Layer 5 of a small transformer language model trained on English Wikipedia (16 layers, counted from 0, width 96).
A neuron adds its activation times its output weights to the MLP's output. To switch it off is to set its activation to zero at one token and run the rest of the model.
A neuron's activation on a vector x is squared ReLU(weights . x), where the dot is the dot product.

Input weights of the MLP neurons that the questions are about. A number n stands for (n - 500) times 0.0016.
n19: 347,232,566,656,326,335,435,496,29,450,642,614,504,456,665,419,443,563,634,585,530,395,521,593,612,770,408,462,583,451,325,624,642,650,727,393,538,561,237,546,236,347,388,367,567,374,560,519,504,553,698,554,697,443,699,561,460,492,588,570,645,372,767,659,591,616,542,428,363,318,390,438,599,515,375,577,564,354,261,618,459,311,360,391,421,338,407,676,645,750,533,667,374,426,553,421
n34: 462,615,541,420,431,344,615,544,574,336,442,522,566,514,404,482,315,365,586,569,529,545,449,535,610,458,434,346,608,646,781,749,412,588,720,333,553,409,654,378,460,447,623,445,443,578,648,500,405,472,538,314,490,609,362,542,534,480,396,643,261,520,622,672,518,294,504,527,426,140,341,528,524,554,412,625,621,598,490,704,433,560,483,490,595,533,385,279,691,554,604,562,457,634,738,338
n42: 351,587,317,492,504,661,627,628,439,493,684,589,373,485,673,722,434,509,430,420,613,417,638,531,732,324,704,468,496,628,240,653,515,357,256,353,438,609,525,326,528,259,595,649,724,688,550,392,531,406,186,456,374,562,484,566,645,526,416,402,508,487,616,574,453,547,492,637,206,560,646,766,609,433,455,562,275,751,681,653,703,441,385,471,384,489,361,370,443,548,397,689,552,562,523,563
n73: 527,600,243,605,397,465,623,447,565,510,497,710,446,537,478,646,606,571,653,593,326,526,625,355,646,328,494,507,441,519,479,448,507,518,625,433,445,349,721,514,564,570,464,402,265,593,550,392,384,376,467,549,468,516,447,442,554,341,286,472,563,561,477,606,392,600,714,477,428,96,729,562,560,481,477,425,315,568,806,309,507,245,608,434,421,584,415,463,530,507,514,406,426,524,558,647
n123: 829,632,405,403,431,541,618,696,333,514,568,350,469,460,500,296,541,577,406,431,531,456,547,485,481,434,490,527,595,374,493,425,769,629,335,457,430,552,500,587,469,595,665,409,294,486,383,400,496,601,432,542,362,448,408,515,587,342,796,289,736,587,446,681,628,316,462,598,426,254,780,541,439,635,407,574,620,423,504,377,291,567,620,845,679,658,419,573,669,538,454,598,443,478,456,524
n155: 472,363,622,540,349,369,603,508,402,367,567,307,208,764,637,513,524,456,620,655,483,491,559,516,631,396,481,537,653,762,464,521,480,645,557,323,408,447,530,372,643,318,474,496,927,610,373,398,427,378,417,426,508,595,441,286,448,437,634,303,439,174,231,710,508,332,621,524,283,534,303,431,528,574,593,532,711,496,238,622,533,337,326,504,496,335,504,484,360,529,575,626,387,215,226,570
n224: 430,522,538,453,463,536,689,651,579,533,190,590,596,664,573,644,354,509,567,340,611,517,343,223,632,231,370,132,581,439,492,604,745,558,540,377,180,306,359,609,418,373,529,399,341,351,648,485,492,512,398,532,239,537,373,468,434,431,392,512,398,642,340,449,452,552,565,519,446,623,393,576,300,500,458,786,547,594,374,529,440,464,526,325,209,556,582,422,746,605,464,546,443,524,654,534
n246: 469,464,665,703,478,543,437,438,335,569,626,649,523,417,622,387,611,681,303,511,453,275,694,414,617,434,569,375,750,642,539,333,368,426,457,418,431,521,448,464,310,504,444,379,470,602,634,542,643,655,568,457,295,562,507,580,610,541,660,632,194,672,598,486,642,787,327,432,640,377,474,401,469,484,379,406,534,587,538,467,482,479,657,658,469,616,493,579,327,253,532,650,529,401,479,624
n250: 507,524,560,512,666,440,528,454,531,583,468,435,486,599,391,392,220,414,488,447,400,548,488,354,538,449,542,352,420,537,578,568,572,188,391,659,336,363,531,720,141,290,449,438,464,335,354,427,459,597,376,833,538,500,561,548,423,206,496,519,632,471,250,537,515,496,424,199,687,719,484,736,590,453,482,684,361,459,356,631,496,571,645,490,486,489,456,431,599,432,553,424,374,493,544,699
n265: 455,378,722,324,401,473,236,429,617,529,418,739,313,655,546,412,428,353,569,688,460,319,496,477,593,477,550,367,653,651,550,644,437,468,411,485,518,657,575,637,768,984,459,470,362,418,504,593,649,527,368,500,557,378,623,534,617,485,600,461,595,427,408,561,547,640,323,388,605,611,537,500,534,448,511,766,376,511,534,675,376,542,533,451,496,721,515,914,269,594,449,399,587,350,546,380
n287: 476,374,426,537,336,552,285,518,482,510,613,518,262,619,171,575,322,436,402,665,664,379,500,395,451,564,368,542,623,530,363,503,354,298,368,460,361,363,555,588,446,540,478,463,392,473,473,446,490,296,300,549,506,577,646,414,456,689,535,650,600,673,219,548,559,597,645,386,572,504,504,542,690,509,451,408,422,432,541,418,358,307,359,396,264,425,493,460,666,377,574,403,578,483,466,408
n290: 404,472,460,553,473,203,704,621,306,634,420,238,542,526,500,312,534,426,468,751,684,661,476,571,729,467,285,369,662,517,308,469,642,512,290,449,521,643,496,508,622,568,648,507,627,434,522,553,376,625,260,623,503,454,434,372,578,376,556,309,305,475,594,568,741,416,689,467,563,551,427,261,679,575,576,433,604,451,440,387,595,561,457,524,544,507,433,526,478,700,338,731,190,322,564,387
n301: 650,677,358,491,162,276,666,500,416,410,519,700,658,778,531,362,400,456,688,303,433,431,605,441,443,603,530,274,570,465,717,435,418,403,394,398,485,500,414,594,429,195,193,639,614,492,516,639,440,577,370,742,511,542,729,656,441,550,761,733,465,446,496,544,308,459,686,437,483,271,548,654,609,741,554,412,385,416,436,350,577,544,753,482,399,625,424,453,659,599,447,684,438,480,668,608
n329: 423,577,520,625,508,380,527,423,426,687,238,354,431,445,452,500,622,459,398,419,685,504,353,416,703,226,559,352,409,663,474,541,500,710,601,698,674,637,368,428,488,326,555,628,379,270,660,676,415,489,620,519,293,622,393,456,205,479,698,538,588,492,404,637,368,702,466,457,336,527,300,485,493,480,429,684,456,588,353,665,474,586,394,660,421,444,448,602,544,655,629,594,408,399,707,528
n348: 472,451,462,496,609,390,545,489,518,326,520,362,316,690,324,445,552,300,478,343,602,616,526,493,472,427,415,371,486,454,420,294,395,397,727,544,678,633,441,564,551,601,385,469,622,419,424,383,545,549,613,661,396,592,685,357,644,466,600,397,678,649,618,203,742,419,611,562,511,424,443,521,371,411,611,559,552,528,465,417,236,415,670,539,547,606,399,713,531,514,554,582,305,419,246,624
n365: 572,368,650,416,784,706,677,742,405,556,435,427,612,454,518,542,583,460,833,566,396,464,573,411,557,605,334,323,582,383,383,500,465,465,696,591,509,483,466,480,378,432,705,467,671,519,595,410,467,201,507,701,438,447,652,537,507,571,549,561,511,444,506,493,581,382,411,500,482,607,629,275,588,442,522,510,533,596,470,514,476,416,449,319,561,683,440,451,319,623,415,630,356,420,537,425

Output weights of the MLP neurons that the questions are about. A number n stands for (n - 500) times 0.0015.
n19: 489,669,456,541,443,362,437,593,445,504,710,373,638,674,390,343,810,345,331,582,504,373,383,858,595,500,749,551,518,289,525,484,634,434,442,577,411,444,515,402,767,603,528,569,482,589,421,324,492,403,583,554,386,434,517,480,489,622,192,328,537,511,571,257,476,472,540,313,377,703,382,621,414,523,436,504,366,504,578,396,469,465,320,466,421,504,471,313,301,463,401,297,441,445,363,693
n34: 670,621,541,734,529,252,369,254,519,507,269,471,533,529,536,659,420,504,201,504,472,585,595,500,497,672,481,736,673,421,588,496,333,209,430,581,657,578,568,544,640,683,351,539,496,511,529,596,269,704,584,687,636,396,598,443,272,552,339,488,663,360,592,608,416,636,433,489,624,480,611,467,376,439,648,425,304,387,447,504,382,461,564,561,576,335,430,722,379,356,586,538,622,585,565,463
n42: 431,410,420,233,454,695,418,631,639,440,548,706,621,535,453,560,504,542,366,346,360,485,440,451,480,699,565,631,605,430,287,420,590,518,473,708,384,664,448,602,347,581,517,282,550,485,428,354,441,443,407,681,415,423,445,543,798,366,729,527,427,709,590,562,653,546,489,521,472,639,255,442,818,286,461,434,507,363,485,322,578,588,582,567,264,442,321,549,380,420,434,541,687,515,545,612
n73: 252,386,441,531,787,582,591,473,348,521,515,467,529,309,568,360,569,535,754,609,607,488,481,646,459,747,737,573,470,406,419,561,428,308,293,585,323,461,598,541,496,637,560,566,657,541,460,552,332,679,454,518,604,541,539,614,541,656,485,628,441,553,592,601,476,522,359,442,514,504,388,322,504,805,775,433,493,701,323,428,379,511,496,233,438,474,537,525,194,578,410,332,603,437,361,563
n123: 703,234,572,556,628,433,436,631,512,708,577,516,615,488,715,525,260,606,578,688,512,479,385,379,478,557,709,755,492,362,389,346,453,472,748,688,398,393,849,405,426,496,534,521,520,541,453,436,289,280,512,552,605,444,523,239,480,517,297,379,396,218,513,617,298,496,736,319,469,604,637,340,362,652,457,532,458,338,407,476,567,345,165,582,410,563,552,473,343,568,452,434,679,288,342,452
n155: 368,485,430,647,404,430,524,442,493,589,474,639,508,446,326,504,307,469,428,507,528,604,443,458,681,507,504,722,673,485,467,720,500,507,496,478,406,564,470,515,296,486,394,624,435,668,336,633,198,576,901,456,604,648,238,463,601,476,448,392,651,323,365,355,631,235,522,355,454,580,526,615,328,614,342,225,482,624,620,459,348,389,413,473,652,350,459,646,389,319,463,473,492,382,619,529
n224: 223,520,393,456,431,504,508,521,504,661,572,520,803,512,653,334,336,597,508,535,542,587,426,422,272,420,687,316,563,412,606,631,876,599,321,464,403,534,432,468,541,581,610,409,589,621,512,326,381,375,496,465,392,579,801,730,496,564,516,616,409,451,491,552,555,427,547,375,629,474,516,623,637,578,631,480,668,406,689,568,704,542,488,537,477,198,984,519,467,544,771,655,369,568,590,382
n246: 486,730,367,245,343,599,589,557,685,521,533,496,332,528,647,585,390,427,515,514,500,621,314,560,601,442,530,575,410,665,418,516,664,471,641,395,244,642,540,342,630,419,763,455,574,672,436,392,418,436,381,564,588,681,394,533,573,621,544,247,565,644,426,340,337,567,489,454,483,500,511,587,239,519,482,405,371,746,419,394,601,545,452,441,496,546,475,304,659,449,165,377,469,478,669,539
n250: 631,612,283,646,318,539,287,583,620,656,750,627,508,533,601,366,552,508,454,360,428,571,535,570,451,500,622,504,736,344,541,256,549,455,571,387,516,687,355,507,365,555,561,551,367,412,489,568,395,574,862,656,351,500,297,572,356,382,481,689,496,561,569,564,552,525,447,518,421,635,575,523,355,446,595,587,536,530,622,565,577,758,677,566,728,615,316,685,500,740,492,577,745,270,438,631
n265: 671,650,573,598,125,607,561,251,610,508,685,682,514,389,574,588,773,716,788,524,445,188,580,449,651,525,641,396,370,438,456,630,548,573,783,520,750,406,574,520,600,544,605,487,536,665,351,541,460,496,483,451,472,561,465,567,554,526,649,713,504,754,601,668,557,571,549,480,516,748,394,569,612,248,337,668,740,496,372,637,561,457,462,496,420,391,537,602,110,512,451,563,513,475,678,690
n287: 406,514,718,368,672,474,675,555,570,329,335,607,704,790,582,386,503,541,397,469,273,252,410,536,545,641,522,484,306,535,569,508,350,455,796,726,360,643,419,635,404,415,483,376,561,458,431,274,489,325,504,610,507,395,510,396,718,429,334,485,448,536,567,496,582,537,403,445,523,311,566,591,521,564,392,405,530,435,475,687,533,648,621,429,408,390,253,561,533,514,486,511,589,517,576,580
n290: 407,412,516,399,575,296,521,373,289,508,516,512,703,557,751,604,538,314,536,416,650,484,540,557,645,697,267,491,655,500,400,504,748,608,672,605,401,377,611,465,344,538,645,651,706,247,354,477,416,642,708,446,678,629,530,475,559,487,702,606,278,269,819,351,395,443,531,481,380,695,625,422,365,476,420,237,459,619,251,456,474,477,325,500,569,431,535,413,456,278,241,632,417,516,540,492
n301: 464,399,376,663,242,565,473,596,522,606,596,387,585,422,398,586,658,353,451,371,433,454,428,466,687,570,485,644,300,663,638,528,382,700,411,207,616,528,559,515,616,553,405,504,619,411,417,526,402,356,500,286,365,445,399,490,426,524,441,454,544,672,788,253,351,670,434,834,338,301,643,500,638,587,471,452,564,305,556,351,579,468,616,350,461,739,460,429,407,570,603,594,500,592,458,464
n329: 391,713,432,342,544,516,249,667,564,515,531,710,408,349,333,496,563,396,202,570,326,520,379,437,665,695,429,553,526,347,485,592,329,312,548,708,432,714,354,647,605,423,554,615,348,358,601,371,341,303,574,549,555,621,453,418,576,247,573,496,277,546,794,561,390,665,538,407,387,385,489,432,508,558,522,588,456,355,362,354,433,573,593,302,404,597,341,562,454,511,747,508,617,587,626,323
n348: 562,384,452,471,377,619,247,392,617,338,438,486,659,580,585,630,571,631,374,584,665,514,472,471,315,722,270,691,391,403,649,564,600,387,706,603,391,592,615,613,567,343,533,554,433,751,510,438,570,675,507,446,590,459,526,631,354,578,657,557,466,563,563,479,242,643,565,321,510,422,410,562,252,415,410,476,490,436,608,573,648,606,395,320,550,558,527,404,445,624,604,592,474,486,525,292
n365: 383,362,600,545,286,475,249,591,441,510,465,596,466,332,478,362,344,361,479,453,603,670,603,421,404,552,554,456,590,426,548,401,507,490,409,611,291,659,553,393,823,621,599,435,422,693,520,427,362,612,709,349,470,521,330,572,402,429,472,341,528,366,336,514,474,617,576,503,517,549,583,677,514,518,625,590,437,507,735,433,299,406,627,365,382,544,590,674,549,355,288,703,537,424,643,476

Each question names a token from some text and the token that comes next. It shows the vector x that enters the MLP there. A number n stands for (n - 500) times 0.0069.

Then comes g, the gradient of the next token's log-probability with respect to the MLP's output, scaled to length 1. A neuron's effect is roughly proportional to its activation times (output weights . g). A number n stands for (n - 500) times 0.0009.

"S", then "ti"
x: 388,331,482,550,465,227,170,739,687,554,380,420,757,428,621,543,341,425,264,379,514,417,431,422,365,465,509,670,574,364,497,419,471,609,732,584,154,636,558,278,623,613,568,548,629,532,506,226,116,460,721,652,687,401,428,560,251,399,303,577,450,541,754,578,459,612,360,398,585,775,767,711,540,651,407,533,653,500,393,432,565,530,585,317,408,609,361,428,402,294,498,624,691,585,425,572
g: 532,499,617,522,636,489,506,593,564,576,497,552,496,314,594,446,444,239,584,406,444,424,466,599,491,469,541,348,451,597,440,616,466,430,456,560,535,550,311,689,497,606,245,296,430,492,759,424,424,368,570,466,483,558,325,655,539,605,476,609,570,697,778,786,491,586,632,538,476,589,346,429,405,552,602,634,371,455,709,627,426,402,523,653,566,469,371,547,603,403,270,638,689,518,495,529
Switching off which neuron hurts the next token most? n250

"um", then "p"
x: 232,533,470,514,314,262,199,846,689,599,347,326,765,430,597,559,382,287,323,115,386,525,316,556,474,490,652,789,627,430,576,400,473,583,712,656,297,597,505,248,600,669,616,444,508,789,413,281,276,564,614,543,683,576,358,465,391,519,335,576,531,743,775,476,412,508,318,487,380,528,699,614,592,532,596,277,596,527,512,349,462,478,565,517,540,541,286,455,645,436,595,449,558,604,562,454
g: 270,351,446,393,497,503,457,567,341,580,499,469,579,636,490,513,689,514,374,515,496,293,691,548,357,720,536,292,472,588,579,486,599,663,583,357,582,593,569,569,395,517,589,288,544,631,415,627,456,488,736,293,392,581,476,429,548,618,499,657,500,459,368,500,658,449,508,441,586,359,637,499,516,748,432,628,337,550,729,601,528,422,367,682,625,453,343,548,547,408,568,629,394,341,596,413
Which neuron, switched off, raises the next token's probability most? n34

"\n\n", then "P"
x: 413,339,468,607,304,409,166,627,487,488,448,296,846,564,547,567,287,540,371,428,550,514,265,392,451,512,412,636,732,238,491,359,460,598,805,635,305,749,389,181,584,659,577,679,630,673,283,276,211,524,540,567,744,476,334,548,371,526,407,507,457,554,723,609,423,544,457,484,474,707,706,499,634,555,532,526,462,500,361,426,369,512,543,234,359,694,278,601,474,245,648,630,657,519,570,530
g: 579,494,644,470,598,413,697,510,442,575,616,369,675,560,392,408,480,414,348,549,498,324,500,459,240,883,471,422,371,402,750,458,412,508,566,384,505,487,632,578,529,386,406,367,496,474,542,423,508,495,504,496,578,573,513,330,572,413,353,509,446,393,394,449,504,323,347,406,766,575,517,830,484,511,449,621,494,527,696,454,499,503,580,617,543,449,343,528,443,536,526,413,455,441,186,455
Switching off which neuron hurts the next token most? n19

"as", then "e "
x: 321,409,395,636,333,377,267,717,592,557,349,428,685,298,694,587,253,346,301,197,365,609,300,514,429,392,495,758,483,360,601,388,364,606,589,483,133,518,411,199,636,678,624,558,645,576,352,330,178,489,781,426,531,335,387,605,432,392,253,629,323,492,700,548,574,459,518,353,542,751,649,490,320,659,437,474,616,591,525,367,458,574,620,273,465,652,399,404,428,404,648,355,583,481,489,562
g: 274,384,758,647,473,474,741,512,248,550,579,648,309,424,388,541,352,392,575,464,476,527,544,449,677,437,554,555,393,558,536,633,332,698,614,464,541,295,624,467,616,490,585,462,653,587,422,451,657,532,410,432,485,518,676,595,572,499,523,454,383,519,596,531,224,544,603,509,472,422,273,381,559,509,593,765,505,399,606,513,385,633,597,299,390,468,516,483,569,436,435,321,399,529,537,368
Which neuron, switched off, raises the next token's probability most? n34

"as ", then "G"
x: 395,429,507,416,228,251,268,724,629,563,349,342,857,539,636,531,256,467,368,449,481,566,323,465,543,501,352,563,598,408,471,310,432,646,665,622,240,592,472,157,740,705,641,711,751,567,264,263,312,658,589,594,664,573,212,531,402,466,343,464,429,502,869,592,425,559,445,421,516,713,757,536,630,618,505,404,486,544,346,315,537,532,649,579,453,616,414,556,523,367,579,572,512,380,399,582
g: 547,494,497,512,354,719,533,415,613,339,577,436,427,374,690,369,719,291,615,523,436,498,508,375,567,619,195,211,682,577,618,369,482,520,647,460,689,500,559,716,412,422,420,469,579,326,350,598,468,507,461,346,482,463,400,389,499,301,522,462,718,648,565,621,517,387,467,682,388,491,513,402,496,364,699,575,416,416,413,476,475,596,702,561,430,580,484,501,515,501,480,428,394,383,401,494
Which neuron, switched off, raises the next token's probability most? n155

"re", then "at "
x: 396,529,369,693,355,515,245,746,752,547,582,394,733,396,588,504,200,366,403,338,421,513,344,277,487,300,643,724,675,456,688,286,419,642,716,717,303,565,521,211,711,662,564,518,651,671,330,449,192,568,687,488,574,510,430,609,334,404,303,605,527,631,896,505,473,486,401,254,487,573,748,471,541,511,565,537,681,535,539,223,554,562,492,353,552,453,429,401,449,392,508,467,643,645,430,577
g: 674,539,608,570,591,634,355,501,575,501,539,296,563,541,539,515,553,591,507,675,614,477,669,459,462,691,361,437,583,425,461,599,535,357,491,495,377,537,525,443,565,695,412,373,667,411,617,527,489,626,606,581,311,502,450,401,527,589,390,318,429,378,478,520,240,564,199,501,389,697,506,215,586,360,494,501,538,611,306,732,617,488,524,489,553,496,660,469,516,453,761,547,319,467,452,633
Switching off which neuron hurts the next token most? n73

"ers", then "on"
x: 235,396,469,698,341,377,176,785,615,583,372,524,810,490,715,651,295,305,257,330,398,564,283,517,349,444,457,651,538,334,549,424,649,519,689,590,181,472,481,308,575,608,562,584,546,510,409,402,281,448,637,567,650,371,383,575,192,323,348,636,318,677,826,592,453,458,278,313,459,616,734,640,495,728,548,514,684,600,461,409,586,457,711,318,485,582,482,407,481,406,465,556,580,562,555,499
g: 433,655,520,606,361,441,386,514,449,630,539,448,365,374,486,263,694,581,577,296,418,757,501,360,633,227,526,505,495,353,527,584,478,433,311,458,530,319,612,458,373,563,317,639,387,505,583,480,472,444,356,593,560,574,346,355,599,620,528,465,585,543,446,507,616,537,531,390,458,706,536,800,462,499,673,587,458,345,499,579,475,596,735,375,340,631,639,558,594,425,476,592,442,630,454,466
Switching off which neuron hurts the next token most? n224

"im", then "s "
x: 233,245,338,508,259,483,293,768,508,559,381,450,689,432,595,495,188,392,299,306,357,532,192,478,391,632,500,703,598,419,591,354,280,619,561,627,142,505,520,419,690,751,434,639,598,481,431,455,203,571,599,696,682,446,483,566,248,553,337,577,440,578,716,342,410,576,342,350,404,731,777,611,688,548,444,342,626,470,487,357,519,680,498,342,501,546,490,582,585,435,732,482,609,564,591,520
g: 461,466,350,613,499,690,454,453,501,550,569,379,553,406,592,530,507,692,691,575,193,618,546,400,377,614,283,603,630,613,499,576,352,589,421,375,554,416,482,455,572,569,545,459,517,573,667,496,601,432,500,666,757,495,430,683,628,554,389,541,558,471,324,576,619,383,530,467,556,308,441,446,443,438,324,416,519,851,487,636,496,518,467,629,487,498,297,646,627,740,551,540,431,425,356,585
Which neuron, switched off, raises the next token's probability most? n287

"ew ", then "d"
x: 386,484,583,605,321,395,144,671,661,487,467,299,833,346,588,639,287,441,338,406,498,515,309,378,478,466,545,620,591,527,517,345,329,573,625,502,153,549,494,269,500,639,612,820,783,628,312,340,324,568,708,667,535,542,233,496,395,420,281,535,399,502,784,538,350,536,320,322,388,737,725,619,526,555,424,536,473,547,442,339,651,538,631,398,432,528,254,618,611,292,606,694,592,467,457,537
g: 697,471,490,378,505,654,553,665,619,500,479,413,670,442,597,446,476,550,389,515,538,437,397,362,423,606,705,425,405,677,624,590,666,457,315,656,413,520,388,670,522,733,466,362,540,642,549,599,601,305,636,670,395,524,482,485,533,531,624,779,573,540,607,539,505,626,487,593,435,548,357,376,709,529,624,556,492,720,743,551,460,486,519,441,655,197,479,430,413,509,542,542,375,479,609,441
Switching off which neuron hurts the next token most? n42

"c", then "ur"
x: 516,486,462,487,307,322,203,833,645,552,263,380,542,278,485,518,315,345,187,329,504,495,214,449,413,531,528,741,525,346,499,388,533,582,584,709,317,532,350,345,707,575,473,704,532,477,366,400,26,552,726,682,673,429,390,683,377,438,372,595,439,579,744,535,462,540,269,422,282,523,584,496,642,657,574,615,691,452,437,360,645,533,471,393,593,664,265,606,549,295,621,534,483,611,522,568
g: 424,623,493,490,637,446,355,378,509,517,350,601,664,388,456,408,460,400,375,597,612,327,550,458,446,378,339,646,505,536,496,518,621,293,707,360,359,458,492,335,311,442,547,389,776,325,761,462,563,260,464,587,604,588,526,464,583,563,482,337,408,674,456,488,517,444,501,485,466,611,547,482,531,587,711,533,695,373,479,512,391,414,497,356,290,514,722,521,378,636,410,563,516,686,606,476
Switching off which neuron hurts the next token most? n329

", ", then "200"
x: 372,335,455,483,284,346,199,649,602,551,548,273,884,483,654,526,272,339,364,392,418,543,224,368,400,443,365,647,595,319,460,324,389,652,620,610,235,626,451,194,745,647,527,657,668,657,312,339,173,514,670,598,651,583,228,506,395,482,464,431,516,533,716,550,394,539,404,373,598,718,716,565,590,632,538,442,494,472,358,372,545,615,588,446,409,586,329,645,439,261,624,623,605,496,375,570
g: 711,540,507,701,359,282,493,427,406,260,621,458,543,361,613,535,392,480,585,401,499,511,389,557,514,660,731,549,592,569,248,560,389,401,212,482,569,484,474,537,692,619,382,575,358,694,497,633,475,283,470,555,348,554,587,569,423,515,566,527,640,548,276,542,600,334,318,384,561,372,526,444,586,452,533,576,547,564,536,626,453,516,612,487,546,415,593,680,486,386,484,537,440,627,754,561
Which neuron, switched off, raises the next token's probability most? n290

"h", then "or"
x: 443,472,344,561,391,333,105,644,676,523,418,380,631,383,496,512,305,425,265,304,369,499,291,476,313,395,685,747,566,473,452,438,311,582,666,860,62,517,413,274,710,621,537,700,650,568,344,520,284,674,700,704,594,513,503,287,416,486,348,527,427,502,757,559,437,452,394,245,526,630,799,555,608,392,469,393,571,499,457,322,359,550,384,330,425,506,514,515,594,378,487,640,644,473,416,536
g: 632,621,535,560,268,291,524,687,398,512,353,469,599,541,610,647,471,306,428,420,401,434,611,399,666,617,565,527,452,577,515,416,438,530,625,475,490,652,733,307,413,447,493,538,339,332,461,368,390,450,293,585,407,491,522,442,677,432,625,468,379,729,479,415,535,601,504,567,504,233,356,444,369,296,530,376,464,548,302,433,443,520,491,514,264,618,418,315,511,515,507,414,611,662,492,367
Switching off which neuron hurts the next token most? n287

"t", then "en "
x: 437,559,581,613,342,366,139,659,611,527,442,466,809,398,599,528,341,461,231,296,445,397,358,322,508,452,394,854,536,382,541,324,459,618,683,795,146,569,475,240,628,638,634,729,654,621,468,326,215,566,670,597,542,418,439,515,535,540,317,513,313,560,797,664,522,625,300,271,475,733,600,520,595,681,606,432,632,549,351,332,586,616,636,461,394,492,409,352,505,471,533,588,624,525,458,631
g: 383,578,423,493,380,471,549,453,667,577,640,328,484,574,574,647,330,740,632,535,422,564,542,598,559,613,382,374,567,570,710,359,376,534,512,457,282,694,596,726,406,651,507,463,457,690,486,470,405,438,437,322,787,438,443,405,491,481,488,473,434,374,378,752,415,465,413,478,547,492,671,540,495,447,249,381,674,363,531,382,512,551,615,404,631,434,555,609,679,651,480,514,551,667,524,544
Switching off which neuron hurts the next token most? n246